Layer 11 of a small transformer language model trained on English Wikipedia (14 layers, counted from 0, width 96).
A neuron's activation on a vector x is SiLU(gate . x) times (in . x), where the dot is the dot product.

Input weights of the MLP neurons that the questions are about. A number n stands for n times 0.0021.
n6 gate: 33 -112 25 91 24 16 278 135 46 46 -16 -46 5 -120 -177 115 6 11 126 28 -139 83 99 -201 -11 83 95 -123 -33 11 -65 -120 -260 16 -68 -162 -87 -92 98 -68 110 38 67 178 147 -17 33 48 -154 -135 136 167 -22 -22 95 -3 -5 5 58 -22 69 -99 -44 3 27 35 -71 16 41 27 -14 -11 44 16 -19 104 -22 -122 117 51 33 -27 22 -120 83 -19 28 132 -36 170 72 -82 14 -32 99 17
n9 gate: -65 6 18 58 -45 115 -146 178 -12 121 80 -18 73 -108 -61 61 37 114 -61 -6 -111 110 3 -64 18 -43 84 131 12 -182 -42 40 284 147 12 -12 -53 -214 -91 132 -159 -67 -226 -40 97 44 -31 18 -53 41 127 -27 -112 0 -91 3 -45 -135 -226 -83 141 -37 157 51 63 103 140 -6 69 189 -189 0 -112 -131 -9 88 74 160 -3 -126 98 -57 15 115 -120 -55 12 -55 -31 76 236 -115 21 -81 -3 12
n32 gate: 68 -101 51 -48 -19 -94 -71 -3 -78 -39 84 49 -104 -179 11 62 -48 -52 -79 48 28 -206 11 95 -186 -3 -25 6 -78 67 237 89 93 69 -19 -42 134 -37 -81 -101 96 75 94 213 123 -34 -65 118 -29 41 37 -20 39 42 -9 75 -33 -70 -171 -6 -200 -107 237 116 -93 -183 -50 78 -69 -30 91 78 91 81 14 -112 -14 -96 187 60 -115 30 33 111 -14 -132 -105 23 -123 -98 60 -78 3 -3 3 25
n36 gate: 25 -24 34 -67 -77 111 124 -141 -9 48 -186 -101 61 -9 109 -3 -6 -18 -49 -52 -99 73 141 -45 -55 102 36 134 -136 -155 0 -64 158 -114 -36 21 50 46 -33 113 -147 -149 -80 59 152 124 -40 21 128 -94 -102 97 -15 214 134 79 -51 129 122 43 28 -137 -15 -36 -170 -30 -60 -36 -15 102 -34 6 -26 55 -79 33 -52 68 21 -66 -171 288 -42 3 126 -86 15 -196 -189 271 -43 -15 168 120 33 -114
n72 gate: -208 95 -136 104 -39 8 -106 -79 56 50 -33 -127 -96 0 149 8 -110 -33 14 -170 -26 -76 -68 137 161 -40 -44 -112 31 92 172 -11 -44 105 -28 -90 -175 -63 148 104 -138 -56 77 26 -106 -17 -23 -28 20 16 40 39 -75 -56 78 -36 -28 -128 -23 -11 -254 192 62 22 3 81 141 117 64 -72 91 -211 52 -42 34 -17 40 3 -3 -22 -42 -119 -146 -101 -68 -113 51 51 -56 115 169 -50 87 102 -16 131
n86 gate: 39 0 -95 110 -152 176 33 -110 -29 -263 28 -16 -214 -253 -87 42 20 -89 162 98 -69 114 -7 128 88 62 -118 -129 90 -3 -29 -16 32 25 -3 26 -53 -26 35 43 44 -84 187 66 106 -155 68 76 -93 -87 7 161 -26 6 73 -52 51 -53 -55 82 16 -58 -85 -70 3 147 -131 54 6 102 56 -35 471 16 65 -3 62 -13 -103 -41 182 76 152 -32 -91 42 -235 36 -87 -55 -59 138 -19 -64 248 -140
n107 gate: -26 -133 -3 221 65 -3 0 -64 -87 66 -142 8 28 10 3 -33 -23 101 -85 -23 -67 116 -80 99 82 70 40 -71 -51 -5 -8 -38 15 -61 -89 -126 -37 -83 122 -142 10 0 83 -327 13 -39 31 108 -79 217 135 61 117 -15 113 82 -13 35 92 41 -172 -3 26 -55 -47 -63 -109 -53 68 136 -60 81 -72 -23 -74 74 -47 -5 -10 90 -136 66 -60 -18 70 -149 -47 103 -36 26 44 -20 -72 33 2 59
n166 gate: -69 -83 18 42 -146 0 -30 -18 27 77 90 44 81 -51 -33 62 207 18 48 63 -33 -215 -45 27 0 -15 153 125 -174 -12 0 33 -3 -155 -179 -110 55 72 100 -187 143 -95 -57 36 -50 -161 -137 -41 -232 -189 60 9 -101 24 161 130 29 95 -24 -90 -170 -45 90 35 -105 -191 127 0 127 12 -18 -12 -58 -80 -89 -122 -57 -9 125 131 -3 -120 -20 160 -84 -72 -147 -126 39 9 91 77 80 -21 -153 -105
n184 gate: -90 -103 101 68 -58 50 12 -125 44 6 141 -93 -175 117 71 68 -101 35 -6 74 21 -86 86 196 -113 96 3 42 -82 -71 -52 0 -84 44 -79 151 -39 -102 21 -9 41 15 -78 33 -171 45 -62 -52 -139 -6 12 -71 -38 9 -172 191 -289 -182 124 131 36 -50 30 139 49 -73 -95 -9 -18 108 63 248 35 -135 -130 -38 86 -57 -3 -52 -89 41 -84 -100 -205 -36 206 -33 -47 -74 6 -179 15 -90 -66 -12
n188 gate: -172 66 -54 72 55 112 195 154 72 -150 140 -218 -170 108 -125 38 32 -53 -85 -110 -251 -139 95 28 63 127 43 -80 -16 -109 -77 -97 -80 9 -149 -44 70 156 93 26 22 -47 19 3 13 96 -41 182 -71 -178 108 116 128 -116 0 13 101 24 -69 -127 76 -57 -47 -52 129 -53 -3 37 -162 -40 -29 -3 -71 131 35 78 41 98 197 37 0 -74 -89 231 57 -85 -76 3 44 258 233 -91 19 53 18 -54
n216 gate: -33 123 11 185 -42 -24 103 16 13 112 -65 65 -161 -30 -37 -163 22 -37 -8 -121 -81 -43 -137 -19 46 119 5 -104 61 101 26 -109 -47 -116 58 -145 -33 -54 117 -30 -42 45 -49 133 -16 -98 -83 34 8 -10 -51 45 -133 -38 -205 133 5 -5 78 108 11 -64 213 142 -44 32 -131 40 -66 -182 163 66 -14 40 115 -43 76 224 141 113 -5 -18 16 19 65 27 -27 121 -43 -112 -95 -11 -5 84 -81 -51
n222 gate: 6 130 84 -155 -134 62 157 108 241 -121 -29 -70 -125 69 -68 116 36 -64 215 -57 72 -3 33 53 -120 -60 26 229 -44 -56 -62 -6 -47 79 50 21 -170 -88 218 74 97 95 114 39 -190 118 60 158 27 34 -51 -83 -50 27 -12 104 -58 72 -71 18 54 51 -114 170 15 -9 -118 168 59 182 154 21 -6 -15 152 24 -165 15 18 6 0 -15 -55 30 -195 24 -24 -21 -125 122 -70 -53 -86 135 124 -12
n278 gate: -139 152 -207 -168 91 -104 -13 -69 -46 86 -27 -36 106 -32 -99 12 -81 6 -109 3 179 206 -134 80 78 44 28 277 -52 9 73 -176 76 -61 -187 47 -25 88 0 -141 -146 68 -44 129 25 203 112 110 16 84 -28 0 0 115 146 -80 -246 -54 37 -154 -37 -6 -41 -6 -109 68 133 -64 95 116 19 -12 70 -59 -78 74 -125 -251 -22 -88 84 31 125 6 -97 -128 -147 62 137 -90 -6 -49 -75 -31 121 44
n305 gate: -147 -112 -107 68 20 15 63 110 -21 -65 -11 -87 50 3 -124 -33 268 20 98 -24 -48 -77 -125 -3 12 -111 17 -164 -47 -62 -163 -35 -116 35 35 89 84 180 135 -101 26 12 3 -288 0 30 -202 139 -45 -65 -108 -239 -141 -18 -27 -6 -64 -20 -130 -57 -12 -92 -57 -227 43 -108 9 131 85 131 -24 -32 25 82 -15 -121 -6 -36 71 -35 -205 -84 6 94 95 -125 -117 146 24 30 48 -88 0 137 -43 21
n306 gate: 148 35 -76 -117 32 3 90 -60 127 -51 -66 -32 89 -11 24 113 35 -64 35 -84 167 57 -16 5 -150 14 176 61 -59 5 61 32 -174 157 -19 100 171 68 -62 195 29 -137 82 22 35 -118 79 37 -58 -3 60 -38 -62 -35 91 -8 -42 36 -32 -109 -233 -54 35 -130 61 5 42 59 -16 -77 -30 5 -38 118 -11 84 -63 -30 -100 5 22 -32 -58 -64 -79 -22 -5 -33 89 -49 -25 -118 -51 120 126 373
n307 gate: 12 0 127 -60 -232 -27 116 69 3 -95 9 68 -211 -6 102 -30 63 -47 235 -142 103 -54 -60 280 -57 -15 36 -132 -39 131 -38 147 88 263 -166 105 -89 24 21 161 127 36 27 -119 -39 -61 -39 -77 71 -9 -40 63 -119 199 0 12 68 -35 123 30 0 36 -85 174 -18 36 88 -107 39 -9 -223 -104 -45 21 48 -96 30 118 -69 9 3 35 -68 42 -73 63 -42 -48 75 60 88 6 219 130 114 -58
n310 gate: 39 155 -3 55 128 30 42 25 109 60 61 29 -35 97 22 -49 25 -40 -177 93 -168 -57 -19 73 244 50 40 -78 -27 -54 38 -84 117 8 162 -90 -14 130 3 -6 64 -33 -11 -14 87 69 -55 -3 89 110 25 -11 -111 46 -22 -117 99 13 38 99 -93 82 -25 54 -37 -164 74 140 264 64 -144 51 26 71 38 19 -110 159 106 -190 104 48 150 46 -27 -57 146 -41 106 -68 -72 5 -163 67 56 93
n357 gate: 225 -118 72 101 191 32 -123 -56 71 73 32 -185 -33 0 62 83 -229 -108 50 -21 30 -30 -30 270 9 -21 23 -39 3 159 -52 -85 32 -47 -82 130 -24 126 146 -24 -139 -53 18 60 44 60 -47 -6 70 -85 -102 201 144 68 15 15 -12 -111 65 -15 -68 136 92 -20 26 -76 83 -160 -6 125 -60 9 -41 53 74 139 86 -45 -236 -12 -18 67 35 -226 12 -9 15 -232 -47 -136 24 97 -15 137 -6 15
n6 in: 35 -13 -85 -50 -34 -26 -166 -103 50 50 95 -93 -3 -163 -5 -11 48 -218 95 -74 -120 -53 165 52 -24 -29 101 16 16 152 -174 92 -124 -166 -76 0 116 182 -47 147 -8 -66 -16 -29 -42 110 -26 -8 146 -10 -21 -32 29 61 -105 79 119 43 98 176 -109 -29 -53 -67 -90 154 -41 55 -57 49 137 18 -142 39 40 103 -88 -45 -29 -114 -34 31 47 34 -101 24 37 29 5 74 137 -47 -29 68 -141 109
n9 in: -47 33 110 -152 270 -3 -211 -63 -72 -118 -35 0 191 7 82 -79 10 84 86 53 43 -43 40 -3 76 243 -58 54 -59 26 -94 -3 -19 71 104 138 -67 -7 -7 -119 213 -200 197 164 49 3 208 -213 88 82 0 -191 -167 82 249 -88 13 -16 3 -80 33 -13 -13 -19 -96 -111 -62 -166 134 -100 -67 39 206 20 -99 -62 17 -3 39 19 198 81 -13 88 36 126 63 122 56 109 107 154 158 -175 125 76
n32 in: 59 6 -104 146 164 -38 72 0 -77 38 -72 -47 181 -3 -32 -19 6 35 -35 -185 160 -65 120 -160 162 -78 -168 13 67 -26 136 -58 -120 -92 29 252 59 131 -35 -17 6 -90 -186 242 144 -92 -19 107 185 -137 -82 -3 -77 -77 201 -58 164 -131 19 36 45 -3 32 28 6 38 60 70 -96 108 147 -111 111 -48 -19 -148 143 -36 90 -22 -165 -165 22 -48 -3 84 -13 -194 -16 -55 101 186 200 -22 34 -244
n36 in: 58 63 -79 18 -38 -9 33 -93 -9 21 -61 111 69 -52 -6 -69 172 6 75 -48 136 9 -78 -3 54 212 -62 -175 133 -98 -74 257 170 62 33 117 3 -91 53 86 0 149 106 222 -116 70 -66 135 -49 55 58 -69 -30 36 153 -15 15 -150 -141 88 -51 -63 -106 62 -79 56 -69 86 -184 9 -106 -86 10 215 36 36 127 18 75 12 -132 144 47 39 63 144 -275 -30 144 54 9 -63 -99 118 35 139
n72 in: 15 -91 113 160 26 47 -45 36 127 -223 -138 90 -77 -33 -56 35 24 -96 -30 -39 219 59 -21 -276 101 -69 -26 -21 143 259 -29 41 -72 70 79 -38 115 246 12 -70 46 68 -117 -78 74 -109 -30 87 33 -17 156 -24 82 -145 154 121 23 -63 6 0 -48 98 57 142 -40 -99 86 152 41 -140 114 105 0 3 133 89 69 -69 -83 -26 -50 -35 -32 -97 71 -104 -21 -167 21 86 -81 26 33 -163 103 60
n86 in: 10 -37 -171 104 46 -68 10 -151 100 -40 -58 -144 25 102 -81 -191 72 -191 75 13 29 -110 -47 68 -69 -25 -19 112 -19 6 179 140 -80 105 -189 -119 -70 124 28 -71 -28 81 -187 35 -150 29 -97 123 -3 30 6 -166 84 -38 87 -125 3 57 -19 -79 -75 50 -176 -74 -28 59 -179 80 -81 114 159 77 57 146 31 163 -95 -193 153 -9 151 -9 157 115 126 110 111 41 -25 232 -76 100 -169 3 -140 114
n107 in: 89 -3 -21 67 -23 134 121 -80 -21 -119 -31 83 106 137 53 -82 51 -128 -43 139 38 67 176 45 142 13 68 87 -39 -174 -21 93 -187 -10 16 16 130 -116 -58 16 -70 -79 89 78 169 -5 -51 55 46 3 145 138 21 -77 98 -3 -130 56 -167 -169 -13 -27 -53 18 52 -97 -53 -58 -50 136 -51 107 54 106 24 130 -13 67 13 -81 -21 55 -39 134 -110 13 -126 -96 -93 53 -19 63 42 50 -165 110
n166 in: -139 -91 -22 -104 105 85 -28 138 -3 82 50 -78 -58 -99 -79 174 -61 9 -46 -58 25 61 -221 -85 68 9 190 13 -48 88 30 -67 -75 145 121 -104 -72 143 179 -47 120 12 108 164 12 -41 34 -81 -19 -241 -80 98 -106 31 6 -97 -18 -136 -6 -31 12 -177 -154 -225 -90 -181 159 -196 136 -60 137 45 96 -103 119 -217 52 -133 21 111 46 -48 -21 -21 -43 -34 -52 80 49 -104 127 85 -55 -9 -68 -52
n184 in: -71 142 48 -41 152 119 -52 -35 98 -186 6 183 -210 -267 35 -136 -86 53 -86 -124 103 -41 156 35 -115 103 -50 -36 -147 91 94 215 -62 31 -50 92 -97 -45 157 -121 78 -79 32 -16 -199 107 -89 -3 -237 171 16 -79 38 38 -94 -104 -40 -190 22 10 134 -162 -32 131 105 25 -56 81 -94 184 -97 -66 -126 -117 -48 -54 42 -26 88 40 -83 16 9 -154 -121 118 19 -70 -25 48 -16 9 -48 59 -55 -217
n188 in: -90 46 50 112 200 150 -40 86 46 -92 -115 10 -155 -150 -16 -194 -225 65 13 -165 -187 -149 66 -127 -40 -67 120 -108 33 226 -172 -154 71 26 -10 -7 71 -97 52 -58 68 -56 -60 27 -102 40 126 139 -98 -41 -53 20 183 36 98 -69 -174 -273 99 -33 10 59 0 74 -45 29 65 39 -186 65 -117 62 0 216 30 69 43 -46 26 52 -26 0 3 291 -30 20 -163 162 234 79 30 -33 0 -165 54 -103
n216 in: -107 -10 84 -7 -63 -139 0 -26 -31 40 -21 -21 -103 39 -183 98 -2 106 -74 -46 -46 84 19 -161 -111 -123 47 -147 40 -12 -14 52 86 -9 -38 62 -63 157 28 -39 63 -76 -5 -2 -138 83 125 -2 -12 -51 -29 -24 69 127 86 52 -12 -12 201 46 -50 -26 31 96 -133 -2 -20 -182 -59 -63 -51 57 -8 -21 110 57 55 -161 -124 -40 0 89 -131 -47 -103 -86 22 -41 5 5 167 -17 -48 -21 -72 7
n222 in: -10 52 -224 82 -147 -13 3 -144 -117 -55 247 137 -59 70 -46 -7 49 -116 92 43 -132 -13 -85 142 -158 46 84 170 65 55 3 -185 -96 -10 19 -101 216 3 84 67 106 172 20 -123 19 40 3 102 -70 -305 -135 -42 45 36 -97 169 -70 151 -78 -281 52 -59 122 48 86 23 -75 -55 258 45 86 -132 -77 16 -160 88 -155 -63 -130 -163 138 10 35 62 -102 -49 -59 -82 0 -26 -129 -58 49 42 -29 -79
n278 in: 210 -123 19 -152 33 37 -135 -121 -71 -77 102 -6 84 101 117 -40 62 -210 37 75 22 50 -28 212 -47 157 -24 159 -43 -18 -46 -49 130 146 110 -53 -224 -3 -203 6 -46 -108 157 -47 -77 111 25 -76 -32 51 -72 90 -138 -50 -98 129 -176 39 -207 -9 -53 -71 165 -210 0 -101 32 0 64 -52 9 86 -30 -154 -68 164 -166 -28 -59 33 3 55 6 -194 -140 50 103 69 111 46 35 -120 145 15 102 16
n305 in: 103 -22 -13 -257 49 -250 260 -298 -32 97 135 46 63 160 -3 44 -124 -9 -130 60 102 13 45 -6 32 -6 56 -65 -53 38 -50 -129 -12 34 -3 111 164 -54 -34 101 12 9 150 90 123 -6 19 31 -78 79 -10 54 -72 32 -16 305 -12 -119 -82 73 41 -158 -175 -124 93 -72 23 -134 -97 180 -38 -115 -78 182 142 183 -86 124 -94 71 108 -59 -87 31 -35 -6 -112 -44 -66 126 -51 85 126 19 -37 3
n306 in: -11 -109 -43 17 -39 14 66 96 -87 45 -107 -157 -25 29 -84 216 -127 -69 113 -62 83 23 -153 -36 -79 -134 -28 -55 -134 -59 17 95 -61 64 -89 110 -23 -66 178 12 -53 -11 -77 26 -182 92 82 132 35 54 -54 -152 42 -121 63 73 33 -3 -197 11 17 25 37 -177 -85 -36 147 -106 106 -11 100 -125 158 -42 174 -42 91 99 -67 -25 0 -72 215 -148 -11 -102 -68 -20 34 -3 60 -62 152 -122 -128 65
n307 in: -80 59 23 -165 -135 91 -84 -79 -33 62 115 -16 20 201 95 119 43 -143 -79 -99 53 -175 -136 49 86 17 -351 -199 186 -52 -32 -62 -338 -52 -7 -155 -205 -10 -144 58 94 -72 113 33 30 -131 30 -48 -67 -16 -70 125 -49 30 -51 125 213 -54 46 90 -129 -244 3 -117 -106 10 -89 78 134 -6 20 -26 -14 7 92 36 160 53 0 -36 -30 143 39 -43 -23 -136 226 33 152 -73 37 124 -56 19 45 -66
n310 in: 32 -105 57 23 -11 -118 -124 -20 34 -87 -80 3 57 -245 -155 -77 29 -50 -51 -11 -55 -199 51 -101 -37 78 -101 -110 -3 -85 25 14 125 75 -84 -94 -17 78 3 -56 -134 0 -23 78 59 -61 -117 -364 -119 3 60 164 34 57 93 85 47 118 -74 26 151 0 -137 106 -69 -62 177 31 115 -42 101 45 43 -90 43 59 -37 -40 -124 56 -14 47 -47 39 186 120 209 37 77 57 -49 31 128 -59 -33 52
n357 in: -13 0 0 41 -28 -134 -45 54 -75 31 0 -123 -98 77 -200 154 60 25 60 -123 -252 -98 63 -59 -117 10 71 -10 -221 78 161 -197 22 50 71 -296 -109 0 137 133 40 0 -150 64 -13 -71 -76 277 51 76 105 -157 34 35 -32 -172 3 -70 -107 -191 155 -22 -47 -37 -153 -62 -223 99 -59 -9 102 189 -30 -75 47 3 -16 41 19 80 145 -19 -86 -12 66 3 156 -101 129 -31 13 6 -63 -124 -64 -48

Each question shows a token from some text and the vector x that enters the MLP there. A number n stands for n times 0.011.

"pa": -89 2 -176 21 -55 -72 13 50 -66 94 -135 93 -7 -119 -39 -163 -86 204 -38 40 -94 11 -50 47 35 -73 -54 11 -123 -189 -138 1 24 -78 52 89 143 55 -115 -64 -66 -5 242 15 24 -134 62 -78 132 -16 -23 -175 24 78 -210 111 -138 -22 -52 87 -11 114 -35 94 46 120 -24 134 38 -78 -12 -65 -141 1 38 160 -84 48 -108 164 0 19 -31 -99 -148 -12 24 60 73 67 -91 -72 297 -74 64 -25
The neuron with the highest activation: n86

" main": 56 28 64 23 -18 -10 -38 -51 36 -28 -210 26 36 -79 -95 -47 -38 150 40 147 -2 -78 112 89 -26 -127 -22 -63 126 5 42 119 69 -169 3 14 105 -25 -35 73 -131 5 46 59 128 -66 44 109 10 4 -22 -44 -44 -214 -80 -7 54 36 86 29 98 83 14 61 -221 20 -300 41 -132 -115 115 -43 -159 -25 -36 -110 -24 -87 186 68 111 10 98 -58 23 90 -89 -96 -27 9 -138 -54 50 -137 -36 -116
The neuron with the highest activation: n32

"n": -126 -20 74 -94 89 0 -28 -30 11 -2 56 91 65 213 23 25 43 56 -135 44 -202 152 -17 104 -94 -102 -65 -46 94 -181 11 -53 107 -94 20 -132 63 43 -74 120 -35 -77 160 56 -44 -15 159 -182 -205 -41 76 -115 -87 -89 57 -31 -141 68 -91 -135 -1 49 -10 -206 23 -83 -96 62 60 -59 -173 -49 -169 -50 -86 78 3 -54 183 0 194 -52 -73 48 94 152 142 -72 -62 -110 0 145 153 -122 61 27
Which neuron fires most, and how strongly? n9, at about 14

"habi": -66 26 -50 -142 -8 30 18 -140 22 65 119 130 95 -19 167 79 0 -21 41 28 -10 11 -21 162 120 -259 7 31 85 -26 -93 -186 67 156 225 -10 112 143 12 -76 -97 95 97 48 108 -29 68 -121 -43 -142 -33 69 -19 -9 101 -53 -110 125 -97 -28 -30 44 -119 -23 134 111 -122 75 49 -23 -78 59 46 -72 82 71 -108 -111 104 107 209 -62 40 39 28 35 178 60 111 -221 -169 -109 111 224 -103 65
The neuron with the highest activation: n278

".": 37 24 -47 -113 97 39 -36 4 82 -70 -55 -49 -46 -13 15 -119 -50 49 -59 3 -47 -51 72 89 -162 47 -16 -270 -70 99 7 -55 -136 -94 -125 35 -2 2 -48 57 -71 78 9 -10 -30 -114 8 0 -75 -93 -26 -104 -154 89 4 -28 -18 -82 8 57 -21 -91 -40 -71 -32 21 -199 127 14 67 -38 -64 -150 -56 -87 85 10 -242 -42 0 -144 -49 -81 -87 -146 -31 -64 -78 -165 61 271 -47 -45 -19 -138 -21
Which neuron fires most, and how strongly? n184, at about 25

":": -23 91 61 -89 106 45 -48 -13 96 98 -67 -92 16 1 4 -73 -82 47 63 6 -10 81 58 33 -107 -34 -33 -176 3 -107 -14 -14 -85 -244 -87 -18 55 -19 -164 93 -62 88 37 -22 60 -49 -108 142 63 26 -27 15 104 -13 41 -3 -58 -20 6 -7 -65 -23 29 -96 -45 57 -304 15 77 -23 -44 -12 -189 18 -76 180 -12 -74 -75 -9 -122 39 -58 -44 -45 -56 116 32 -69 44 226 -22 -15 41 -182 -3
Which two neurons fire most, strongest first? n107, n6

"ev": -15 -68 -38 54 93 -49 93 -96 -127 -93 -9 193 12 51 -2 45 -167 210 -50 -52 40 123 -44 -20 92 -65 -63 34 73 5 -25 -187 36 -95 -90 -178 94 11 132 102 -41 -40 30 -71 -119 -101 69 36 -40 -155 122 -85 199 55 -99 -33 17 146 30 -30 -92 -3 -104 -70 28 38 -14 17 22 -28 -260 49 -251 -82 58 -13 62 -19 82 83 -23 -98 -4 -9 14 85 -49 -78 141 -114 -206 -45 -25 -44 50 -37
The neuron with the highest activation: n9

"va": -31 -7 -37 -25 -13 -12 -83 11 -25 39 -96 48 -107 11 -51 18 -6 -24 -85 88 -15 -55 -56 -29 118 53 61 146 -7 -103 -131 -9 133 56 14 -72 98 45 94 12 -22 10 22 69 -61 -300 190 -225 46 -139 -51 -106 21 -37 -36 98 -13 -35 4 1 -80 76 42 -83 -65 -4 -27 8 154 -7 8 8 -308 -81 -36 48 38 -78 -4 125 170 -2 -32 -84 -32 -52 74 -3 -13 -151 -5 115 -37 71 -115 2
The neuron with the highest activation: n166

" project": 27 6 -100 96 118 48 43 -51 -43 -41 65 30 -52 39 116 -25 -72 124 -17 182 46 -75 102 -74 83 54 -223 -108 -43 27 -100 -40 136 -204 121 -114 -68 32 9 67 2 77 76 77 -18 -173 -16 48 -31 -120 -39 -54 44 -14 -29 -31 -57 -24 144 49 21 -13 -29 59 25 110 -329 88 -93 157 -94 -5 -131 -41 -34 13 76 -45 2 -50 25 -91 56 -16 5 20 -34 -90 31 -44 46 -6 -58 -30 -82 -162
Which neuron fires most, and how strongly? n184, at about 7.6

"6": 90 -65 35 -59 -28 -149 -79 210 -100 -120 -91 141 38 110 -8 -89 -22 24 -6 104 -155 127 -41 -63 0 33 93 -144 64 42 -64 -59 184 172 54 52 -12 -16 -18 -48 -135 55 233 -72 -18 -6 -7 52 -61 -55 55 -40 6 -206 -181 -21 -195 32 -96 -7 64 51 20 25 -142 40 -232 -146 -20 123 23 64 -9 -177 -26 -85 -152 58 -110 7 -175 80 -13 41 16 60 -52 17 -17 49 103 15 113 -22 -45 -63
Which three neurons fire most, strongest first? n107, n9, n6

" Historic": 90 49 -21 -8 76 -23 42 23 16 103 -64 153 13 2 -47 -1 36 67 58 -58 66 26 -3 36 147 58 40 -153 32 16 6 25 136 -32 -40 4 45 -46 -37 20 -30 230 63 -10 54 -62 37 62 -14 18 -7 91 -131 -181 -23 -89 72 137 55 45 -118 9 -50 -3 -188 -38 -269 -40 -151 -32 129 -50 -187 -86 84 -139 -15 -116 -53 76 76 -21 -98 187 -16 72 -103 -81 -109 -30 101 -130 8 -101 -13 -201
The neuron with the highest activation: n32

"-": -127 -2 -95 -101 47 -30 -91 26 -16 -145 42 -63 -22 -67 -4 -42 -46 49 175 138 -95 -60 29 -3 -7 -59 49 -199 -40 46 84 12 -59 3 -23 130 -28 -49 -109 53 -6 178 32 -86 -67 -62 74 -21 -100 -84 -26 -50 -38 -26 -25 -79 120 14 36 -30 -82 -60 -7 -56 -50 69 -297 70 32 2 14 -1 -280 4 -63 18 21 -132 -52 -15 -59 -1 -91 17 -39 -83 -7 1 -132 -37 137 -38 5 -2 -15 -62
The neuron with the highest activation: n184

" Angel": 75 59 2 31 -2 -35 34 8 -66 47 -182 87 44 79 -32 39 35 57 -39 31 -9 -80 -86 -37 -15 141 -61 0 -36 -10 -29 40 93 22 -94 -110 -14 21 -40 138 -129 40 19 -61 -2 -324 50 83 0 -168 -92 -56 -52 -23 59 -120 -17 60 21 12 -19 61 -36 -80 -111 60 -44 -55 126 115 -52 -109 -276 -161 -2 53 79 -34 16 111 152 -45 4 20 -5 33 76 -28 -108 -112 -5 184 -118 -68 33 -126
Which neuron fires most, and how strongly? n166, at about 1.8

"8": -1 65 2 -75 -85 -211 -138 149 1 -149 -182 55 58 12 117 -35 -21 -7 -56 -88 -18 216 25 -82 14 194 156 -7 83 -95 71 -72 127 -3 23 58 -2 88 -115 -7 -204 140 71 111 -6 -68 105 201 98 -105 -10 -137 215 -91 -189 -23 8 93 -170 -50 -40 115 -53 -45 -42 91 -154 -2 103 194 7 85 52 -41 58 20 -122 56 -91 114 13 58 -118 6 -49 38 -170 91 100 121 -23 39 -58 -80 1 -3
Which three neurons fire most, strongest first? n278, n222, n86

"s": 35 19 154 -74 2 -48 -75 42 -4 52 11 15 -27 117 50 -94 5 -27 -72 86 -60 -35 168 10 117 82 -106 -34 -52 -24 34 -18 57 37 -13 35 46 34 66 79 -176 17 54 48 -17 -251 10 105 60 111 -40 -65 -6 -150 -26 28 78 -10 28 0 -62 -9 -3 54 -38 115 -144 29 21 -49 61 -107 -331 -66 15 -10 138 62 92 4 134 30 -26 13 74 59 -40 -19 -126 -70 50 -3 -20 -179 -28 -130
Which neuron fires most, and how strongly? n166, at about 1

" these": -21 -42 65 -88 -17 24 -46 40 -68 -57 -131 91 -58 -26 23 -84 -102 76 -9 132 -4 -42 170 -101 5 15 -46 -46 -10 28 33 -44 31 -199 -61 6 -6 -41 -96 -40 -24 -36 91 -17 -12 67 92 50 -93 -60 9 -10 -42 50 -23 38 -38 -97 89 -51 -15 -81 -48 -14 -223 79 -397 8 -59 44 -88 14 -175 13 -56 7 46 -71 5 164 45 27 45 -26 54 3 7 -16 -30 99 22 2 110 52 -142 -108
Which neuron fires most, and how strongly? n184, at about 4.1

" ": 18 -109 -43 -151 96 -47 -10 61 64 51 -53 67 -33 -24 -15 -73 -46 36 44 180 -63 -56 -14 44 11 29 25 -138 -76 32 -33 -4 -70 -77 8 106 64 80 24 403 -87 -25 103 -3 -106 -145 11 151 42 -19 -49 36 16 -167 17 72 -142 8 -90 -13 137 18 -35 -3 82 7 -205 -121 8 -89 -63 3 17 8 -49 -41 -128 -99 69 49 -39 -230 -88 -26 -92 67 -32 -15 -24 4 -19 -139 -32 109 -133 10
The neuron with the highest activation: n305

"th": -46 -120 -73 -63 -46 -125 -1 49 -35 -32 -15 98 -74 -24 -35 -95 -15 101 -12 106 44 -39 107 124 7 11 10 -158 91 -15 55 -93 74 -85 -8 11 144 -4 -45 48 -116 26 148 49 122 -49 -27 80 102 92 19 57 -6 -165 -168 128 60 43 47 118 -77 -78 120 105 -142 -78 -316 -23 -55 -40 -10 45 -129 -118 101 41 -54 119 79 -41 -28 -95 -84 -70 -6 -51 -17 81 -50 -88 46 20 59 -212 53 -102
Which two neurons fire most, strongest first? n216, n166

"ves": -62 -4 118 -70 108 -110 -39 42 1 -96 -24 13 -43 37 55 -9 -56 57 -118 108 -36 -33 71 -101 9 177 -182 -96 -32 -121 -1 -25 41 -139 -75 52 14 -14 -64 1 -102 -61 111 -79 -95 -90 5 10 56 49 -68 4 -58 13 -176 85 31 25 60 79 -14 28 11 47 73 92 -293 4 -21 65 -39 128 -197 2 8 207 79 78 101 -94 230 20 114 -118 21 -108 -9 -13 -14 44 -99 33 -122 2 -138 -61
Which two neurons fire most, strongest first? n184, n216

"ic": -59 42 65 -8 86 -25 37 40 -36 21 97 103 67 124 79 -20 -113 -40 49 -57 63 -40 32 -11 219 -52 -48 -49 -69 -123 44 -39 179 -211 118 -153 101 200 27 59 -15 67 -107 -55 60 66 133 172 -30 -21 104 -165 226 149 -16 -39 -34 18 103 -31 68 134 -140 -91 71 35 4 -35 99 -48 -220 51 -122 -56 -94 145 115 -38 -1 100 83 34 -91 2 35 17 193 113 136 -76 -180 73 108 81 173 93
The neuron with the highest activation: n357

" pre": 90 -23 122 -98 87 5 53 58 224 5 -102 80 -44 92 -26 -67 -112 210 -102 5 -191 -102 14 -108 -8 -184 -111 -43 -6 11 -21 -139 67 -98 13 185 67 25 -138 160 14 -131 94 71 -18 -131 -26 21 -82 -116 84 101 69 -144 -7 -70 -79 -7 36 31 201 53 -110 -42 -20 8 -83 50 -118 -3 -108 -144 -176 97 -57 -54 2 -87 67 10 207 -91 51 7 -23 -126 -10 -100 -64 -122 -89 30 -152 30 -77 148
Which neuron fires most, and how strongly? n188, at about 7.4

" completed": 102 -1 1 -163 77 12 -114 -12 -59 -43 47 87 -113 58 38 -32 -67 -66 -43 122 39 96 45 17 -26 53 -20 -32 59 72 -124 16 101 -148 113 69 152 11 -27 -20 -119 171 -6 -15 42 10 88 -31 -33 -137 -90 -21 66 -35 43 76 -113 11 -2 15 -63 91 9 41 71 97 -354 150 -21 105 -88 -1 -138 67 -35 156 -163 -32 111 -47 139 2 55 -45 -85 39 -52 83 -85 34 86 -47 41 113 -40 -81
The neuron with the highest activation: n222